Layer 13 of a small transformer language model trained on English Wikipedia (16 layers, counted from 0, width 64). Numbers have three digits each and are written without spaces.
In attention head 1, each number of a token's query is one row of weights dot the token's vector x. The head spreads its attention over the tokens so far by the softmax of query dot key.

Query weights of the head. A number n stands for (n - 500) times 0.0023.
q0: 469528567463480499503472496479488501516480479445483488514534530487503506480474506518500537476456498504508490487481526481503508470499496486490478475482521456490563501498496468473554496470485471
q1: 568508460509525512484438450470554471546507446464483535507569534479502492457498480453462499497453509505504504464522510444471494540488461473520482482405492535492548514533529518503533537487474496
q2: 559444483546542502514518434445524467564530487507486531504485491489506500453504500500496498465522529472450490505514506479492495517492482439519482511450478512513489506499481504483497500487516488
q3: 530521506454557543449522489466506500563481493504493506514539446489505564540506494474526536507532535520488520465500522527485530497485527497521470521512483522535461518481499506504495509484451497
q4: 589484494491565564535504431481533510470487490503473562482500463477461529467504517528495498477522531505434515453545516498452530475478448466553500537464504531462510478524523513527470514506473527
q5: 429477509465488479539461519492487517439539506528533525496425469509513529535547530523521475534516532521491499475521509560526490515479513547452541531535421516500493470463477497483474508494512525
q6: 476499471430472512521473484528490556447571521528536555515452473532458555507510517521514455486587521541498496477500521577533520504443428521505504529502476522492477424445455506446470544458501515
q7: 431551451446473547508472478542454501461542546502562459484450504532517497533522521478578498529479484494555464472445448561532494536482492534385524431564446528479494403508519424507540481518548509
q8: 485526555469470446520554462485462489453520514464446520481503483497544487457499505510493516521539486526553527500491486536510470476454508513504536511520583478515471498467470474465496448525516548
q9: 409532481519436513463466491526479488423501539542531441467472507528499473494460543522517524487397446498565496503482481473534479454514468517473526475551499507476487517475435481438537484532486487
q10: 525540461474483530534482502534498510509532508547557481526485546524515451505506528503533486491450529459478439540461467474522463578533501535354509410491462489507513487519512541500523521516486498
q11: 652475533604567496500537499537528510635406423419456502488582581465500438461472434440448543435481540422441484564501447398430528468507544489585475471380634475541549607533627544595427548478481463
q12: 520436491492586480406581470540496418606463505473416532502580450469548542503481513469463516484539538500446509518554517511492556464504458483635453534386558493464537492533439559456469493492441545
q13: 394534515445472479520550454472497558402541535511509477437427412561524567536467536543514523565488441583495539480554519553587444487486527534482503518546441511507448476457437403465473423566595455
q14: 553499535487449545545469517497450525543492501536493510502449560419463399502553505484442502440500561449506471546478448436462548521508506518469527556441511465499488563526541606586546466484477525
q15: 501420497483449504490512456475534483715424524505415521626581485470508581521502456467384556532451479528494487481594570429431495529495565432594476577454542476521518483552542508539404545484492475
q16: 455489539583480600503559493515573456631479543397334418536590503543622592553567519425378642533449556635352589402489540516464516506460526427711541530425604410488442624488718376661363453473510421
q17: 426576548479492470479700516496487513269481585489456453401543453580583544537479441542576489571532552571368600545447620681591551449481450531505605534576443476558434376506435458577402531539505468
q18: 553559574557418715480403540560562578614608547464317466509520631460571480515635439459545542462487594418359580563281460435468421656421522486557514353696553437611445658444778397723515431582553475
q19: 582514420501464326403631547596585470472490511472525649374619495487528601591369427426516439462522424447372543551612525378493617378553405424410467476509332552512617327609386587570508566659404415
q20: 404673450563292632565516546463506412610556555565430495540484498477766662530719559444433537543473722641441684274479390556708546414432484631822337415372657579451209622606632293464336384300629288
q21: 449550672626707565606463576304440426250444601494556335541543424423557386459503437630487466494545623496434542607425634890521550645524513574415816728311571359540563490475437669585543588398370686
q22: 592377442590598576377839334712334703625351375409429534322491488679544417611722370618511765429529558562585608430526690464441436417538515410370632514401361448638518290559392441519468799635414554
q23: 487564582225300739220441478455514337551529527606449545619639215519549273289541495636411488439544636398282350574333596506611408420306449793570527538526325832247682380658647669424445660551668365
q24: 433713563845621626326299425324383505709610499394403336088800309265883580581356524506425402477700376315353370545363563447748612698199443397542346545511655356244743425479563490469632494632418490
q25: 468491421783494454633491324465396516542197635400379481548377384847499469454353724484595162241343303556477484434451754513351373410348505730534215523625626428390660475622395521656510445260465530
q26: 481782523373563552607805376671523542485680342461506571553347576584148371157785782350589395622347422444440613763465663410552702485148635380627737514435504625392497212334440830696517392522623488
q27: 513597594534231709583414490551391518195242512525855554348719593379472339187695089383580433603438565774270584664334808397559553438420269454372256445473480418388349485393581283622401559323495557
q28: 485426542835644434452575425508219593486478495305585268974431350461392486523450530652382703608375455853438435651680164274539639282410646404416401444721223551461407725432746505605416530605214509
q29: 582549774446553286784485427445743287285398373692437356805709419386517538332497722284595886490481208460390596499122512457321567407671595480226579429398640567443712314422422238258562407764453495
q30: 416713476491800523651642420483543483790334623533471495453310178345668581557608250497746546161625435527498515718597319507131515624641338541620313749538254581214662400529305413649361381386432227
q31: 539457458856464280731495743588449302488529499367327683549471517609475461553609177508267077549511508344528732191389251675779477544333478619362490512284353579485435471564376472308562387616369542

Each question shows a short text with each token's key, already scaled and adjusted for position as the last token sees it. A number n stands for (n - 500) times 0.0035.

Then comes the last token's vector x. A number n stands for (n - 500) times 0.0094.

0 " ": 491484476513504531529485466494469475606593456565437707292357074446346586248431428746372287677643
1 "Remix": 516509465442527514547533548487494478584580377509426645294463380439217488437395411590504373588456
2 ")": 507478468494503531539491472502468445561584430550420749301357134445357551232439440717411326664576
3 "\"": 526497480470489529540516467494491429550600430563407756266350169448372558249438426695452282669561
4 "\n": 498515498474482506532502465471493468594600464553435704284352086422372585247427441756371299674672
5 "-": 482511535473476482518511477449525439537562417486386736280334314483420575268466502739491323718591
x: 430637496191443352611557566591470497383447584413673523462503522525513453455280273461497358616413462636356591545694309491555539441427473536467293575397542565469503522657537531476602395518470500
Which token does the last token look at most? 4 "\n"

0 " the": 487495481528504531538487476462486458623595473581447706281370083440352595255425439746375317685661
1 " police": 534460452452502505538518549484468444497556413535431616347479371442220583469380338683458335614455
2 "'": 514491459464471545536522518444521459514571441596443663422444186437328548360424420776491355754451
3 "s": 522516472451462516542529546430481448591595461573423652341389176418337562335397452715429382677542
4 " instruction": 476522542468452516512534564520477460471580404514449613400464381450225488405388396657393459569393
5 "s": 463518548452416524526549548476513432476574378534428613418456379411354486249512498589326473737426
x: 461427386155574395560494488572538436501421527596465404452444464616244558360219232482462464463340510426478449510690492469431562521648557466515513669482496532414491509484529543503487343385572612
Which token does the last token look at most? 0 " the"

0 "tch": 492487464501502510520480500486446485615574470568451689316377106429361585272408408741394312664635
1 " (": 510484477490490524516491467495480489599583441552415708321339069446363585262410425745378287674619
2 "In": 554550499488453530539530476516486492621603415496424664350383228488226521390438414698486364700528
3 "tro": 447548510483518541516491516550452533627562387478397592472425355500430134522676306776623688645382
4 ")": 514506496477494513529495479504466460586589442552423720301353102436396548255422419766375313663612
5 "\"": 490516516477478513527517467491489446576609447571419729275352111437357577255422411723400292667618
x: 419583355160515493624551407558411526367468454514647408458490514446443371548290299453341372556426460481385558532786505455488539513471605380413332610425522663432576577666549559462490454490479540
Which token does the last token look at most, and with what share of its attention? 5 "\"", with about 40%

0 "sum": 496454453487486519499489494501436491599579430557422642299376178404428647312381463729344296632584
1 "ed": 516481463499490523531493480471481459614589464558440692295350109422401593253410434735386327666638
2 " office": 526499472476477523528503494492453458584593457549433705299365136451350572246410392725402325670581
3 " as": 495560462460416516554542505434531444589589377509406699298354286459313582303447443580441323720487
4 " Minister": 442523536480482500512525541490487473500572368447375532368446556470357523379449208529506353596492
5 " of": 446497523422436469505615475404566454512631348461395535448467398523311611311481452697413250721504
x: 445408352283606521533470585459492410438606575532717562518482753445374411370295268417636292442473584646507501553616340564485659592608396590455328529499467730504476612463592418445537398441580446
Which token does the last token look at most, and with what share of its attention? 5 " of", with about 60%

0 "ide": 492487473504506510514480496483460466597568464562450688322392136436367596274422400760375297680640
1 " At": 548498495499505524524496475504532472602572426537425653336375224448345570356439375729469300760543
2 "\"": 509487481485508518529494472505470458590591453567426725287357096436358582288456410765403296678639
3 " from": 517515468473467523548518456445521449609611447555434722286352082449359586256410458736407307685645
4 " Air": 466524528480526503522509537502464453537547395477405545369457400472264528486409352710566295667499
5 " Force": 488517531514531500491477524541432479506488404475426585498523318502344486413517336793367305717558
x: 379628478175541576570564463506577453444458538443687546410513597530411428416409094421536303524396585571538565621615420523457426610533512437475615571501543482356554621491587559423437379335627540
Which token does the last token look at most? 3 " from"

0 " from": 487479473529500538541486451461497455620598465570446690302357080439365600262418431742376306676657
1 " Ne": 549476486497490527512488510480477510545572367501413508384449411397285555508497369666562319716541
2 "igh": 547533504456472528503524509481511497517563356502372488501421441472523517696820591644557446866670
3 "bor": 513543462484444476471532529494519511531579496518408576498527362469464606786319366510564768722431
4 "hood": 483519543445471465498517545455460477469525349492405535563448382498561776478432312718459300782336
5 " Wa": 490510532500465446460476510523510527452519460481454569494538487486299550508263468506325503775323
x: 407193527400609504550538546581463412383498577387566458471293508675345537363604202335507280623304562416512504584529430564388649347453512500578567483398411414550407496554544697433557347236655554
Which token does the last token look at most? 0 " from"

0 "\n": 488487478523500521530486457481487468601595466567448698275373084428356600254423444765352282683682
1 "-": 489487466505475518507495455467519446562572414526404724267357214461394600246425467720400277697632
2 " ": 516509512487516488468523501568472448476535379462373661294460378475393571337431456751467366582640
3 "2": 562504471490463518498580525600445368471593419543390731322430417613297422359609583641463468571645
4 "0": 550510484494434497455583478600487406486596455515380823346362295629453512251584474622560545520555
5 "0": 531534513506466479426534501628509345416605497532362839368376316644324622501496379692589683608291
x: 576571451301554391642550496550484502249428349382606344187511388419457632510207474582533464591554547641554425606532473620386655463565480440431588427377224432486407580493574487385479416371535555
Which token does the last token look at most? 5 "0"

0 " for": 490475470534495546546491450468490461628611464573445698304349069443367587245415423736389328674635
1 " his": 504477455504480536543496490445473466608602459589442700307368083443331571252409439734426347701605
2 " own": 504500470468479521550537563439486463600588441552431658312393245454279509378413405675445455596540
3 " con": 433561541478489527515537497529501551550555383470441512447509433434259520433395310597436466650325
4 "sumption": 471536526444456541520538547511469471490577417489425574440494401365504236334556355604397547668411
5 ".": 486514511466469504535517470455511445561610472566431703278346096411355594269427447743346295660670
x: 426602343187477523624540380575364507453471468552633466511509540426461379543318316423385393568467401480357569533796472531476592458457574432351268598441511660522614548679576541458497422530552473
Which token does the last token look at most? 5 "."

0 " Abdul": 493466470495481488495472515477462502526533430496407515408431321475375610544260401578481197633674
1 " Ra": 530507527445484453447473526499471547535513412408461475490506439508399563627255391485584251603680
2 "hi": 524481503487467497467506559488485516508537394491433502516515471475573473643589787576409358660776
3 "m": 488462509498500490476486545520477523516520384475437534472436503528626692434391710713480492529714
4 " stated": 490522483453434520548540486483552405526618463543428708300271277475455576265368504624415444648533
5 " in": 447473526455419488546557467425539452590617432521429709321306194454426557211440467679450358697540
x: 501518492230589487584548500476400537465460469473623514550466578511461414480205270423426389570393372451444550545706471502450665465611555450467216554391539625398550535592542487506546436504479457
Which token does the last token look at most? 5 " in"

0 " not": 484385404541488610575496491417481406580608385552438607390344333415465621288434430565482475648491
1 " know": 561463423472479598583524469463570416533595404592427612388399404371471563391413475582543592566412
2 " about": 544496431496443564574510446434539407581612452552446605406309224399463639289416430622391467588556
3 " his": 518512478454446531559526529447496441587610465612442659359340162431310590307409428696443470662512
4 " capture": 471521537483461509546516546507475459516545432549445616404415298448237541486396330684416476521427
5 ".": 489512513473471513545515472457516446552599480565432706283336103400357589272421452747359321654666
x: 449584391179463519633544374560371498458453468529601444517521521431444383538321297422364388563457400461344548547785450522477574445465566407372265607433514641501611547690565529451486428554555452
Which token does the last token look at most, and with what share of its attention? 5 ".", with about 90%

0 "All": 491482466494516503518473486475480462590564454547450659374390157450324585312426390755415361709631
1 " in": 523478460505483539551496451467489463625605455561449694313347078457365567249427419756383318686633
2 " Together": 534497468487521545552490468471523468537572414572414510416449375436289384495485321762593471741458
3 "\"": 518505482472492522538505464489486449590604462574435714276352104434369578249429422757392303670640
4 " from": 500522487460466513542525461448522445603612454563435722286353082450367584247413451743407307688655
5 " Eastern": 485482512454499496525557495460529427561606400531399581311425363498292537460403318692576345695492
x: 384443261286438369405484562426514549400433587356664668278474619338513419642308108420566415552460506493531543711598472674467611509627530406457451541523427527446521593541538474481572439390488444
Which token does the last token look at most? 3 "\""

0 " case": 493477461509505532535487497487459455592589453560453694313380139430349592267422400726373320664580
1 " evidence": 527474458479498537534496499489465428574594448564443709286375167427351598268426422716371316672590
2 " showing": 521496463490472539538507476471507422600606467559447730293343113427390585241439456713366359655623
3 " that": 528507453478462542553513481441533393554598470587434724277351135411389605244444447702388348669649
4 " Abdul": 462543501450489502536524526462511460475510408533379522336474463425311651482402331629582276713579
5 " Ra": 472465527536528472478469527468496522503490396427465496495562507532454593643346376559713241637695
x: 412476495458566455595546457535559417535642434235540611494454494542562428490603054407515203606386519433587529622475489586552629461471574443605600534384330647465499441344287574465540351509438526
Which two tokens does the last token look at most, in order? 3 " that", 2 " showing"

0 " Ne": 512463475470499502483468512475452533599546431517430597398417205415372588422452413738439299750647
1 "x": 528500498448518486479498551496459548569547383489410524478451307423449508620601483718392375777692
2 "t": 485491487502525480463468566512415582547511473512399572499523233299401637547356499525458516617543
3 " S": 501506514487515490500460528507411524580526459509406631428399150407397605336391333605466269691555
4 "pot": 502475510523500502485514569513477530552552474451465586522511309448427420577564393420549255480581
5 "\"": 489513518475483510532514472483481454590606460569431715280352098436366582248425426747390299670643
x: 424617334170525503619545403550394522387493464533623436464482533435452350554291304452349384550425480485375560510773528480491559516470594392388313609402544659442588597690556561477474463505486535
Which token does the last token look at most, and with what share of its attention? 5 "\"", with about 90%

0 "d": 490495477507504514514481492489464469600568481564452705317388104427378598255436410740386306671667
1 " in": 522480466504483539546499454468494460616599452556443702307357086448370579245422420742385308685639
2 " ": 521505489484486533517505494522459469561581437548406694320363126459350544297437387749435350696558
3 "1": 551506473483454546512545522550459415489574446539384709379384259535246381408648522585488520755504
4 "9": 527524515472423498473557511545472389489624477528382792424320205593282626350682501595577538707411
5 "7": 498546514464468465463534533621453334407623508528387770393401324604244538587572373708521706682241
x: 427553364398594371492502410611389393363318371230553391194591452475431571467247400605555376591454576544607504606668545695384594539528509528447619467385302428480480539538573480397512383278672535
Which token does the last token look at most? 1 " in"

0 " Kid": 501485469483509503511465501503439502604558457548444666354381140460329577281405385759411331687638
1 " Vi": 526490507440495487489467517519419513582520450500452643409425206489288566322390361718436346723576
2 "shi": 513486515481504492503491531529433533540494395549442575438537341443377520379558597828420316632633
3 "s": 494507522462504514525490527492471499525501373512451561449458411514528596326372488766634492603723
4 " —": 520503509490511509527486490511459485580539427506384703358329138458398518293339435624451379672646
5 " \"": 484506525493477514526522487491497478562594448566386704320329151439304579315361437671447320620614
x: 440561447153521487640553493434419549347541396439632364448503485431402398501275278425320286568414444442344476535656452431513508501529562374457364496443496668431543564685486557418565461520437507
Which two tokens does the last token look at most, in order? 5 " \"", 0 " Kid"

0 " home": 488485463507497522526483503473457462579571456580448698312401138446337581292402397742404320701600
1 " to": 504477460521482538546511458452521430609606450574437724294385091444343603265400444717400321691652
2 " deliver": 546540487438454544521551519456547449563587399510431693337443292407326496373435375622584459599429
3 " the": 509500468475468531540522515439512440601608449577436701300363135433345612270446439725400351670587
4 " drug": 468538575454492499490557535529470419529587420533426626343489403424230580447428312654437398583400
5 "s": 476502550471454523525534545468514444495543367540440583439545342339315604386416456748467414609345
x: 532433404195526418493466411603546469497522569506408416533428516455223583495228150533501405567313523379478401491612464379494575530661494453506500608524423486446523589317528565456468381445535508
Which two tokens does the last token look at most, in order? 1 " to", 0 " home"

0 "ight": 496492472501497511517484515480455475602564469558443689323384143431373604294414377729378325663622
1 "y": 504483471491501515524484490485463463605576475564446699308373103436369598263418407744387314684651
2 " Mi": 501502496496488496504509534486522490521509447482412594395441332422269606471432386641485293740471
3 ")": 519498481479491521535496470495474445580590454562430736287351104445369577241436425739399300673632
4 "\n": 498517495473480506530500465469492468596600463559436696285358084420374593243422433755363291680684
5 "-": 490516519467477477507507472455529442553572415503389730271342258468432570257450470718448317709612
x: 380655452169454373602505546579500502388474592446709528459450547529559467486262313427509378628448458618365591510693356518576549467458487535413269577437520566481522513649539529473606412491501516
Which token does the last token look at most, and with what share of its attention? 4 "\n", with about 40%

0 "Some": 485481469521504520531484479461484442603577490580450689308383118437355589268421430765427334694672
1 " Shi": 525479477480496508523478505497444476595565455591446693308400133442324587296418374792478300675624
2 "t": 522474437502452526559538524477516452507564404633442628381472300463371655393514552773560276696648
3 "\"": 519498492476509520526504486500476451563572450568421721302379147438376597258425378729434310662653
4 " and": 509524489462473516533520469467508439589604440563428741278367102447355583259418455733407293689653
5 " \"": 476515524477462520518573466496564445501611393581366666297351301456316578385406441680513285666556
x: 401471446222479425611568559383464594301557423399602356468536420451385411439325361412306172496444495447326464565584380353514595489552574427471384499536409696426473538615447499351585426492382457
Which token does the last token look at most? 1 " Shi"

0 "ing": 490491473519500528530488481479480451610587471568450710304361104444371579245421415740389326673631
1 " company": 513478458481493522526501504502450449594590445564438701285383169456317572290397404729420295668573
2 ",": 519484460494481536541504464467496445595605458585434723296360070443358584257418440740386299673638
3 " she": 529554475429484543544512512467427447531564433562413627268428337327232567323486386604588377748421
4 " also": 456587503401422524549554521433474387523590353525406620329413337393376575378413539514518380689510
5 " served": 442482512441416476519562487409565442561574356478396646381391279438402558321423463448551311650458
x: 430348347245678358477517532458484457417485571536555637577433530566406368537215289516640538576358356497509484522736518616575504616503586480604404557447376633335478717503560469531622485394445564
Which token does the last token look at most? 2 ","

0 " &": 481487480521507531527491463482483460611591452561430699313368077440334590281419428724399288671652
1 " Ta": 516499497498482493470474521503467506561538437507441538418503359409219579495409398607585323689547
2 "me": 469484503491494499495536498460540479514575365521471561558490526596649578427723535732640250504694
3 " One": 507479495510496498506474544473492493495487392518433610493473333486424658439423539846372486603670
4 " —": 512519511467487497526501499486464469559534405539393707397335167508401539317407363739420306701535
5 " \"": 479510526485471509524532482496500462550606449578389707310325156449298580315375424695441308619578
x: 407559435155499485634558498434416551339520414449634351441514492422416397498265312419323272553428439453342487522662461421496540482534583394448365493446484663444566556674491565406556445493445505
Which two tokens does the last token look at most, in order? 0 " &", 5 " \""

0 "0": 481493480525500531524496476506457459603602468570431720289358074450373578244430420737384320664623
1 "2": 491472465514487522519518491538431441580620452551409732275363108459370560265438426724398316660559
2 "4": 517487468485484520528505483502455452596607457565427722279353085451386566245428436745390304656618
3 "–": 523532499461456464498502468535411463538575434520369677295303260508416524327426410676448303700442
4 "2": 543552475467491497478539519627392389455600509542391704299495383469327320400494610646489558667431
5 "0": 503529500463427475475572491528482442509638483520371783308314198521502460257486476580544460526470
x: 472594543211439531520586491497442444271436386521719350431521429598547402394163487455464436480435362556514368524558488599438632649668639412382412483414402659510519523609552620526437454450460543
Which token does the last token look at most? 1 "2"

0 " that": 479487476538509536550483457465496432605594480595453721272361078439371580244423443757398325681674
1 " his": 499475450506477540553504500440492433588595468611450734276379110452310579259405456740449367722611
2 " family": 555497467446485518542534540508462395504574403610409638250445370435213610451376337672468433577475
3 " and": 548536414461435540574584523379584365488588418579406632336424325371367650452382457616410421596470
4 " wife": 482560526426450505540573527459550383449555425580419616302463411393305646413320336590516394583467
5 " would": 396526555425397499565537475400530374505585360637421665321413259377395630337415443567495404715494
x: 345372435252555530599435578522493452474499613480407466553383384551456413437188261606550428627371360376349642614675638419536503454532566343501388639456411517359492574523499479396508470554536480
Which two tokens does the last token look at most, in order? 1 " his", 0 " that"

0 " specializ": 544471455454512552484509542545451476595601398561465678370375280499463548237409505648424453519467
1 "ation": 506489475488501514504489511505442483593580437565447678333403156430403583224405429724339340623607
2 " in": 522505464494474536547520466474506447616613446566444703316355092444383567229414430737374321651611
3 " electricity": 516532503443487527511527541524455431524581415545421605362464321420256483372437357661437335620427
4 ".": 505518490468477514533510463467505445574607468567435708270354093417359591256427446746348287661675
5 "\n": 484503513479481502526507469474491466587605470552439692284360093412372596249428440750354292664679
x: 455666329199524524620540379532373496430521441585623447485485536432442384572349325417378372543445441479371586501789545543484628447489596404340260581425515683496614565688549544456459476511495499
Which two tokens does the last token look at most, in order? 4 ".", 5 "\n"

0 "\n": 488487478523500521530486457481487468601595466567448698275373084428356600254423444765352282683682
1 "At": 567506490513470550552546439458612445616627410541434705226392277482316562393413504706582393699527
2 " the": 513506458495485532555527504393529450605603449561422683289387138443343608350482435770443335729596
3 " ": 485515508497507507497539550529497452472532437485388637320433346482363527526487299766520438721438
4 "6": 511540490430434497501590554562463390454619497546380697308422395533198396520734499647454491782454
5 "4": 471532534455448436478595575532475364467579492573425810386437331675317576433557190628582515491452
x: 493503536350549552464567511517539405362326459328771574316525455374595519595179264476522482541474584695400308652521630580387525447527526550406611519340413513568383522579534560386357430473548568
Which token does the last token look at most? 0 "\n"

0 "\"": 484494476515512520527482466498475458598589471579443726274360088441359586254425430754391300673649
1 " from": 507477461519485542554503445448523442610604447558437725279360086448352589260412460734408307684647
2 " Eastern": 514515449500502505554539481463522417563603401539398569307439361482283521468404334710566367691499
3 " Conference": 509513506461526487498517506523464458478560352484386575411510409466533333531367220667463319697367
4 " All": 473491511510506499476494563473560534454519423433423526533585394384326403560336484521353419699259
5 " Star": 493492562530510520507509532538437491517505395524465584534556338528177470385504306822452447708452
x: 386472443138548439647615445486606326354391496405611498479518618425284468415501171455404331548430602462449467609440466549278474510541533526386591548466561476382615515389588664465514335464542562
Which token does the last token look at most, and with what share of its attention? 1 " from", with about 60%

0 " serving": 497441468538470568561527446418514436595605411506428668332374233489405490257473417572463315659519
1 " a": 514482457519472577550516521392523453575611406573421696347396161441365515289482438683454384687510
2 " life": 537500485448478529554539570456464453473600398610406612362470358412331509392478370640426297527390
3 " sentence": 509530509461450528521541506510515470463568393547401630393475279371403497428469416730314435645400
4 " for": 489545465428374487540579462403571438539641386531416674383375204439375618297423471626391434638460
5 " the": 489504504444431490542565555389543452552620443559425646366395167442337592314399378637484312632459
x: 404438419269568501504463493466500447458474530512643541417432538410476462537187231449499475535461534369379479516642488499576525589530527413334227534400438710475453676533584589500450477447546504
Which token does the last token look at most? 5 " the"

0 " travel": 501452417480495569533490516473474450568558412569486705369420200441313561327419416657449378604424
1 " times": 529468456480481560535492479478482443601593416586440703334364153439368571311440425698408345646507
2 ".": 514489468493490526540493458468498446582599477568442706274353091418366591258426444751357296665674
3 "\n": 509513486481485512529495463475489470594596472550442691288359089414375596250428438749354296664677
4 "\n": 490535504449473493533536482459500459515603445551428699282363193442373607317455477772358244680620
5 "In": 424450517470416471518582452436569457584584406498443721290390307499381546242430544714574424733532
x: 443453532337580433590506519383433527346467597414638591544427506458495505410224245303437352542424360636491619567634452484376693428679546443458244554438530589396521456471522534562475510449423486
Which token does the last token look at most? 5 "In"

0 " produced": 490488467522507541532491491485466446608594449571438720298356132444362579229423413696402339633583
1 " entirely": 513475454500494545535501489463484441603598450594432704291371135431364599246439424714396322640622
2 " produced": 516494461482479541536507495486477436602604451571432722298358118424380577253421411702407351633567
3 " by": 517511468475454525538520468451529440607610454563435725308357080441357599255403446712407325664635
4 " Te": 476519500471472494518510500434538461539574404560445544407516434448253585432390331660612350641507
5 "w": 482523514477490497495510505461514505447473378561450503617618413414547447439616484794670252459538
x: 516462578368364580587627534483584363401362482383547483681479399722280401435472089504458369494493669330485449672485479655682635502459415676456544447424351600410650552291413537427571558641493512
Which token does the last token look at most? 3 " by"

0 "ee": 493487472509504517525480484479470472614578479567451683311374110432373599260411414745383306664663
1 " and": 498474462514490533536499465462497441603598457577441714288372092430363606263419438732370300674667
2 " On": 563537476495453538540511470465509472574583429535408649333381254431311560340423381674533326692533
3 "g": 522518483477477507484510528511444461530571458560420651483471324515306568520778221706623544637512
4 " Se": 486505532524515460472468546481453541516510401466436581533486322435504765581683239631494307731532
5 "ow": 518507521531505509469491568535518538475452384460459541623585392467535408598779490757420475788675
x: 460528634338612448537516446563651464455361563519515508761619329616322419297557137423459345409506733487438447546465356664376462509590466528399635508485408475379529547417301627448454380538670608
Which token does the last token look at most? 1 " and"

0 " Re": 513459467472493516489456500514426543604552423510447629374409190447338525302406408712430322744618
1 "source": 515475471472493511506502522505460502548562406499423586433436301458419435355489480636376317714655
2 "s": 524491475471488523522489492485460466585580444553440691342382118453341579257406451752380317713626
3 ",": 524508470476472528540512462470493456597611450578430717314355055457361563244413440740379306674641
4 " and": 499552475437434509528541473429526417564625407545416708318377179440354585289448462644410299695597
5 " Operation": 465487519473478505521526524491496465525589389467410538375456396390286534388438388645534303714476
x: 434485426210499443584538458528491419559540615420717533368380538503390413416424076372584271487377484474506473578547433488331520590497545510482453589584506640397504634525531388439576348368546453
Which token does the last token look at most, and with what share of its attention? 2 "s", with about 60%

0 " off": 515480473509494534543482494472491465643582459554445654353320136455395562309448351715405356659573
1 "ence": 503492477491498520513483511479471454572582465551442653357396188412366586301434331707374345673590
2 ".": 512489468494489524536495457467499450583603473565439699276356093417361604256425443747339288661678
3 " She": 539559476437476539535488502473432450497528433570400597294420379313259602276464381676569445766434
4 " later": 446582513403444530546553527445475378487594400520409641292422365391360584366416540600572389709538
5 " became": 439495524416418462549568505380559446587591393502398683317388247404379590335408490576493322720519
x: 469444370261664445439572563506443581402481473498681650587473520412382487531215205546593531647329397481381548509675511506596541520567488435501315538406504712478522599624500477512512504444454446
Which two tokens does the last token look at most, in order? 2 ".", 3 " She"

0 " the": 487495481528504531538487476462486458623595473581447706281370083440352595255425439746375317685661
1 " same": 511474448521484555581549550450507377534609421572435638289411398489331560380491370649406456668506
2 " location": 523508483464464524520531541531479416482541391525460635357455424485377494397447289726385339627358
3 " together": 553559445429403566554558473448567373550611350631435620368362340483387588366503410543428384695403
4 " with": 515523460456425508539539467432567420595612446554432705342349101428380622284411447647385363646644
5 " Abdul": 435487532461483486535524528448500477482542396536380486373437455480269633582369324631589261629579
x: 379405349425439468389551611375564395500581540278605573363524455515447453537494041482401275575372503530595498550618389468620477481460525380420543565408325696420537612555542563283571483431499416
Which two tokens does the last token look at most, in order? 5 " Abdul", 0 " the"

0 "\n": 488487478523500521530486457481487468601595466567448698275373084428356600254423444765352282683682
1 "In": 575466461507447560563531438461523446598596424520445700286373243491363537241410460743520347727568
2 " December": 575532455462456581584548484448532389487621386515391698308336312508363419387548386844588515691396
3 " ": 503534502484446524512526494505488449501559431505387737330368192519403525387572464784510425792457
4 "2": 495568476452416529522577549554441393446607459538373694344398420548292368434711636621497599812461
5 "0": 496511513482409471471572500538482429500611476507357817336293249593468530309615479613595612653470
x: 519635541283548497511663505423470406227442358480645393404604386568522422357177492517450493462453374610534428562478474607341652594720661461418453504353306639473525521629570607547437476420483541
Which token does the last token look at most? 5 "0"

0 "co": 508480474479505484492486518515428499620561449545434667327390150426434554322421433764377279643626
1 "-": 506497487481483489484492501522459509567561418520391669352335179456497536318400453772358253650564
2 "pro": 494572540470516478471476532551409605637583376466411632343402396501309346532421508688337463508472
3 "d": 464519491513518498514482584607420566555521486474458472460493454389538072624497524639387693458498
4 ".": 496521501477469511527504471464488461577607457555420683303353091426354595266418419724333295649670
5 ";": 493518500474470504524508454489499452574602440532407711289328116425378583232428444704373319662616
x: 446607365175470489589546425567450519385471491533648419497470508454443413522270337471388367603438415547419524483773440510515562470506606424389257595433527653485662500662549572481506459470533535
Which token does the last token look at most, and with what share of its attention? 4 ".", with about 50%

0 "s": 492485472502510520515482486487466467606578466569448709298385097424370583267421425736384306664661
1 ",": 495475467516494538536496458475489451601601460588434711299365062434365595253416432741369303665662
2 " with": 524489454498460539540512461454519433610610456568439735289362073430353596249410454704378336662661
3 " whom": 540521439463427565583548517385601357460578407599404665342350259420417647371443394654513432649487
4 " she": 469568504412451567569541503452483387487552407616417613298434369338247616304444349607622500697415
5 " has": 424496557422405483551521506385495413555577407550427648346400270360419657326355487563522472640551
x: 403428493215650382619559547570503416425493509556515575635417455550392485420209290581437495697350344343509628520611618414504477434589616396484433552349457644656471633558495514423496569669562494
Which two tokens does the last token look at most, in order? 2 " with", 1 ","

0 " and": 477487476531502533536491460467494440604595462579445716282375091431359605264424441739374298678673
1 " sent": 552474445493446581562530482423590416553557376511431675348432306413314604367439402575600440654498
2 "en": 572522435485399581556557492418554436507513393554458617519586355427314773241570317570599531635550
3 "c": 538522458434434533528544549485484409472536428565460589535524411532556641246455191541560612679535
4 "ing": 516475496474476498502526569462543482518511421484412664437426266381608584286410466516414369650498
5 "==": 499511504476477502526509475468503455581606471546432706280352095412372596249427447740350305655658
x: 449640341206496519614511355578392500412505457572636442477502536437451392565318316425402408567469428485360581488786511557497614461466588401351239573450525675500586548671577554451497451501524489
Which two tokens does the last token look at most, in order? 0 " and", 5 "=="

0 "s": 492485472502510520515482486487466467606578466569448709298385097424370583267421425736384306664661
1 " Still": 519479479494502536543499511467511488544563413590424553378467320367334547395393375685528360696551
2 " En": 532539486496472523559489520521460541526496473494425537533478300390305567448424327736593552763377
3 "vy": 516470513506547509449476522544501523468479489484425562544613406418494350509481193560497640660630
4 " (": 491509515496484502495499475514508519535516371471380671452366150468385579321357477739421333713535
5 "J": 461502527499463483484523519537479472547603404498400597407386358546105443614438525662582451610448
x: 415387419313547366253588472401384476412536327376556436486507296441309449490451275670479145546326424671505451614437446510447688506506584547448488384451440589396579583599434763469561467446521589
Which token does the last token look at most? 0 "s"

0 " well": 498435431510497555555496490468481449560589433589435641343362215405424569290355410636415372540560
1 " for": 514478457519474549549503452457511450618615462570445694319341075431387592248404434713379351651633
2 " his": 523493461480468529544503498445477464606604462588443697316362084440332572255406440725421356689603
3 " off": 462548509480448487541564529546511498613589408525451618382391259515279372494466366687514408527413
4 "ence": 495495497475481529519520565497476454530594451515428612449445273406381436452554145587529503614433
5 ".": 486513513468469505536517471452510450567612471569431700282348090414356597265425442746346294663675
x: 439611338187490528623539379563364515446481465554627472502508546424456371543318314429382394567455420468358571530789486524486584478464569415341266597429508670512605560688577541457490424531538485
Which token does the last token look at most? 5 "."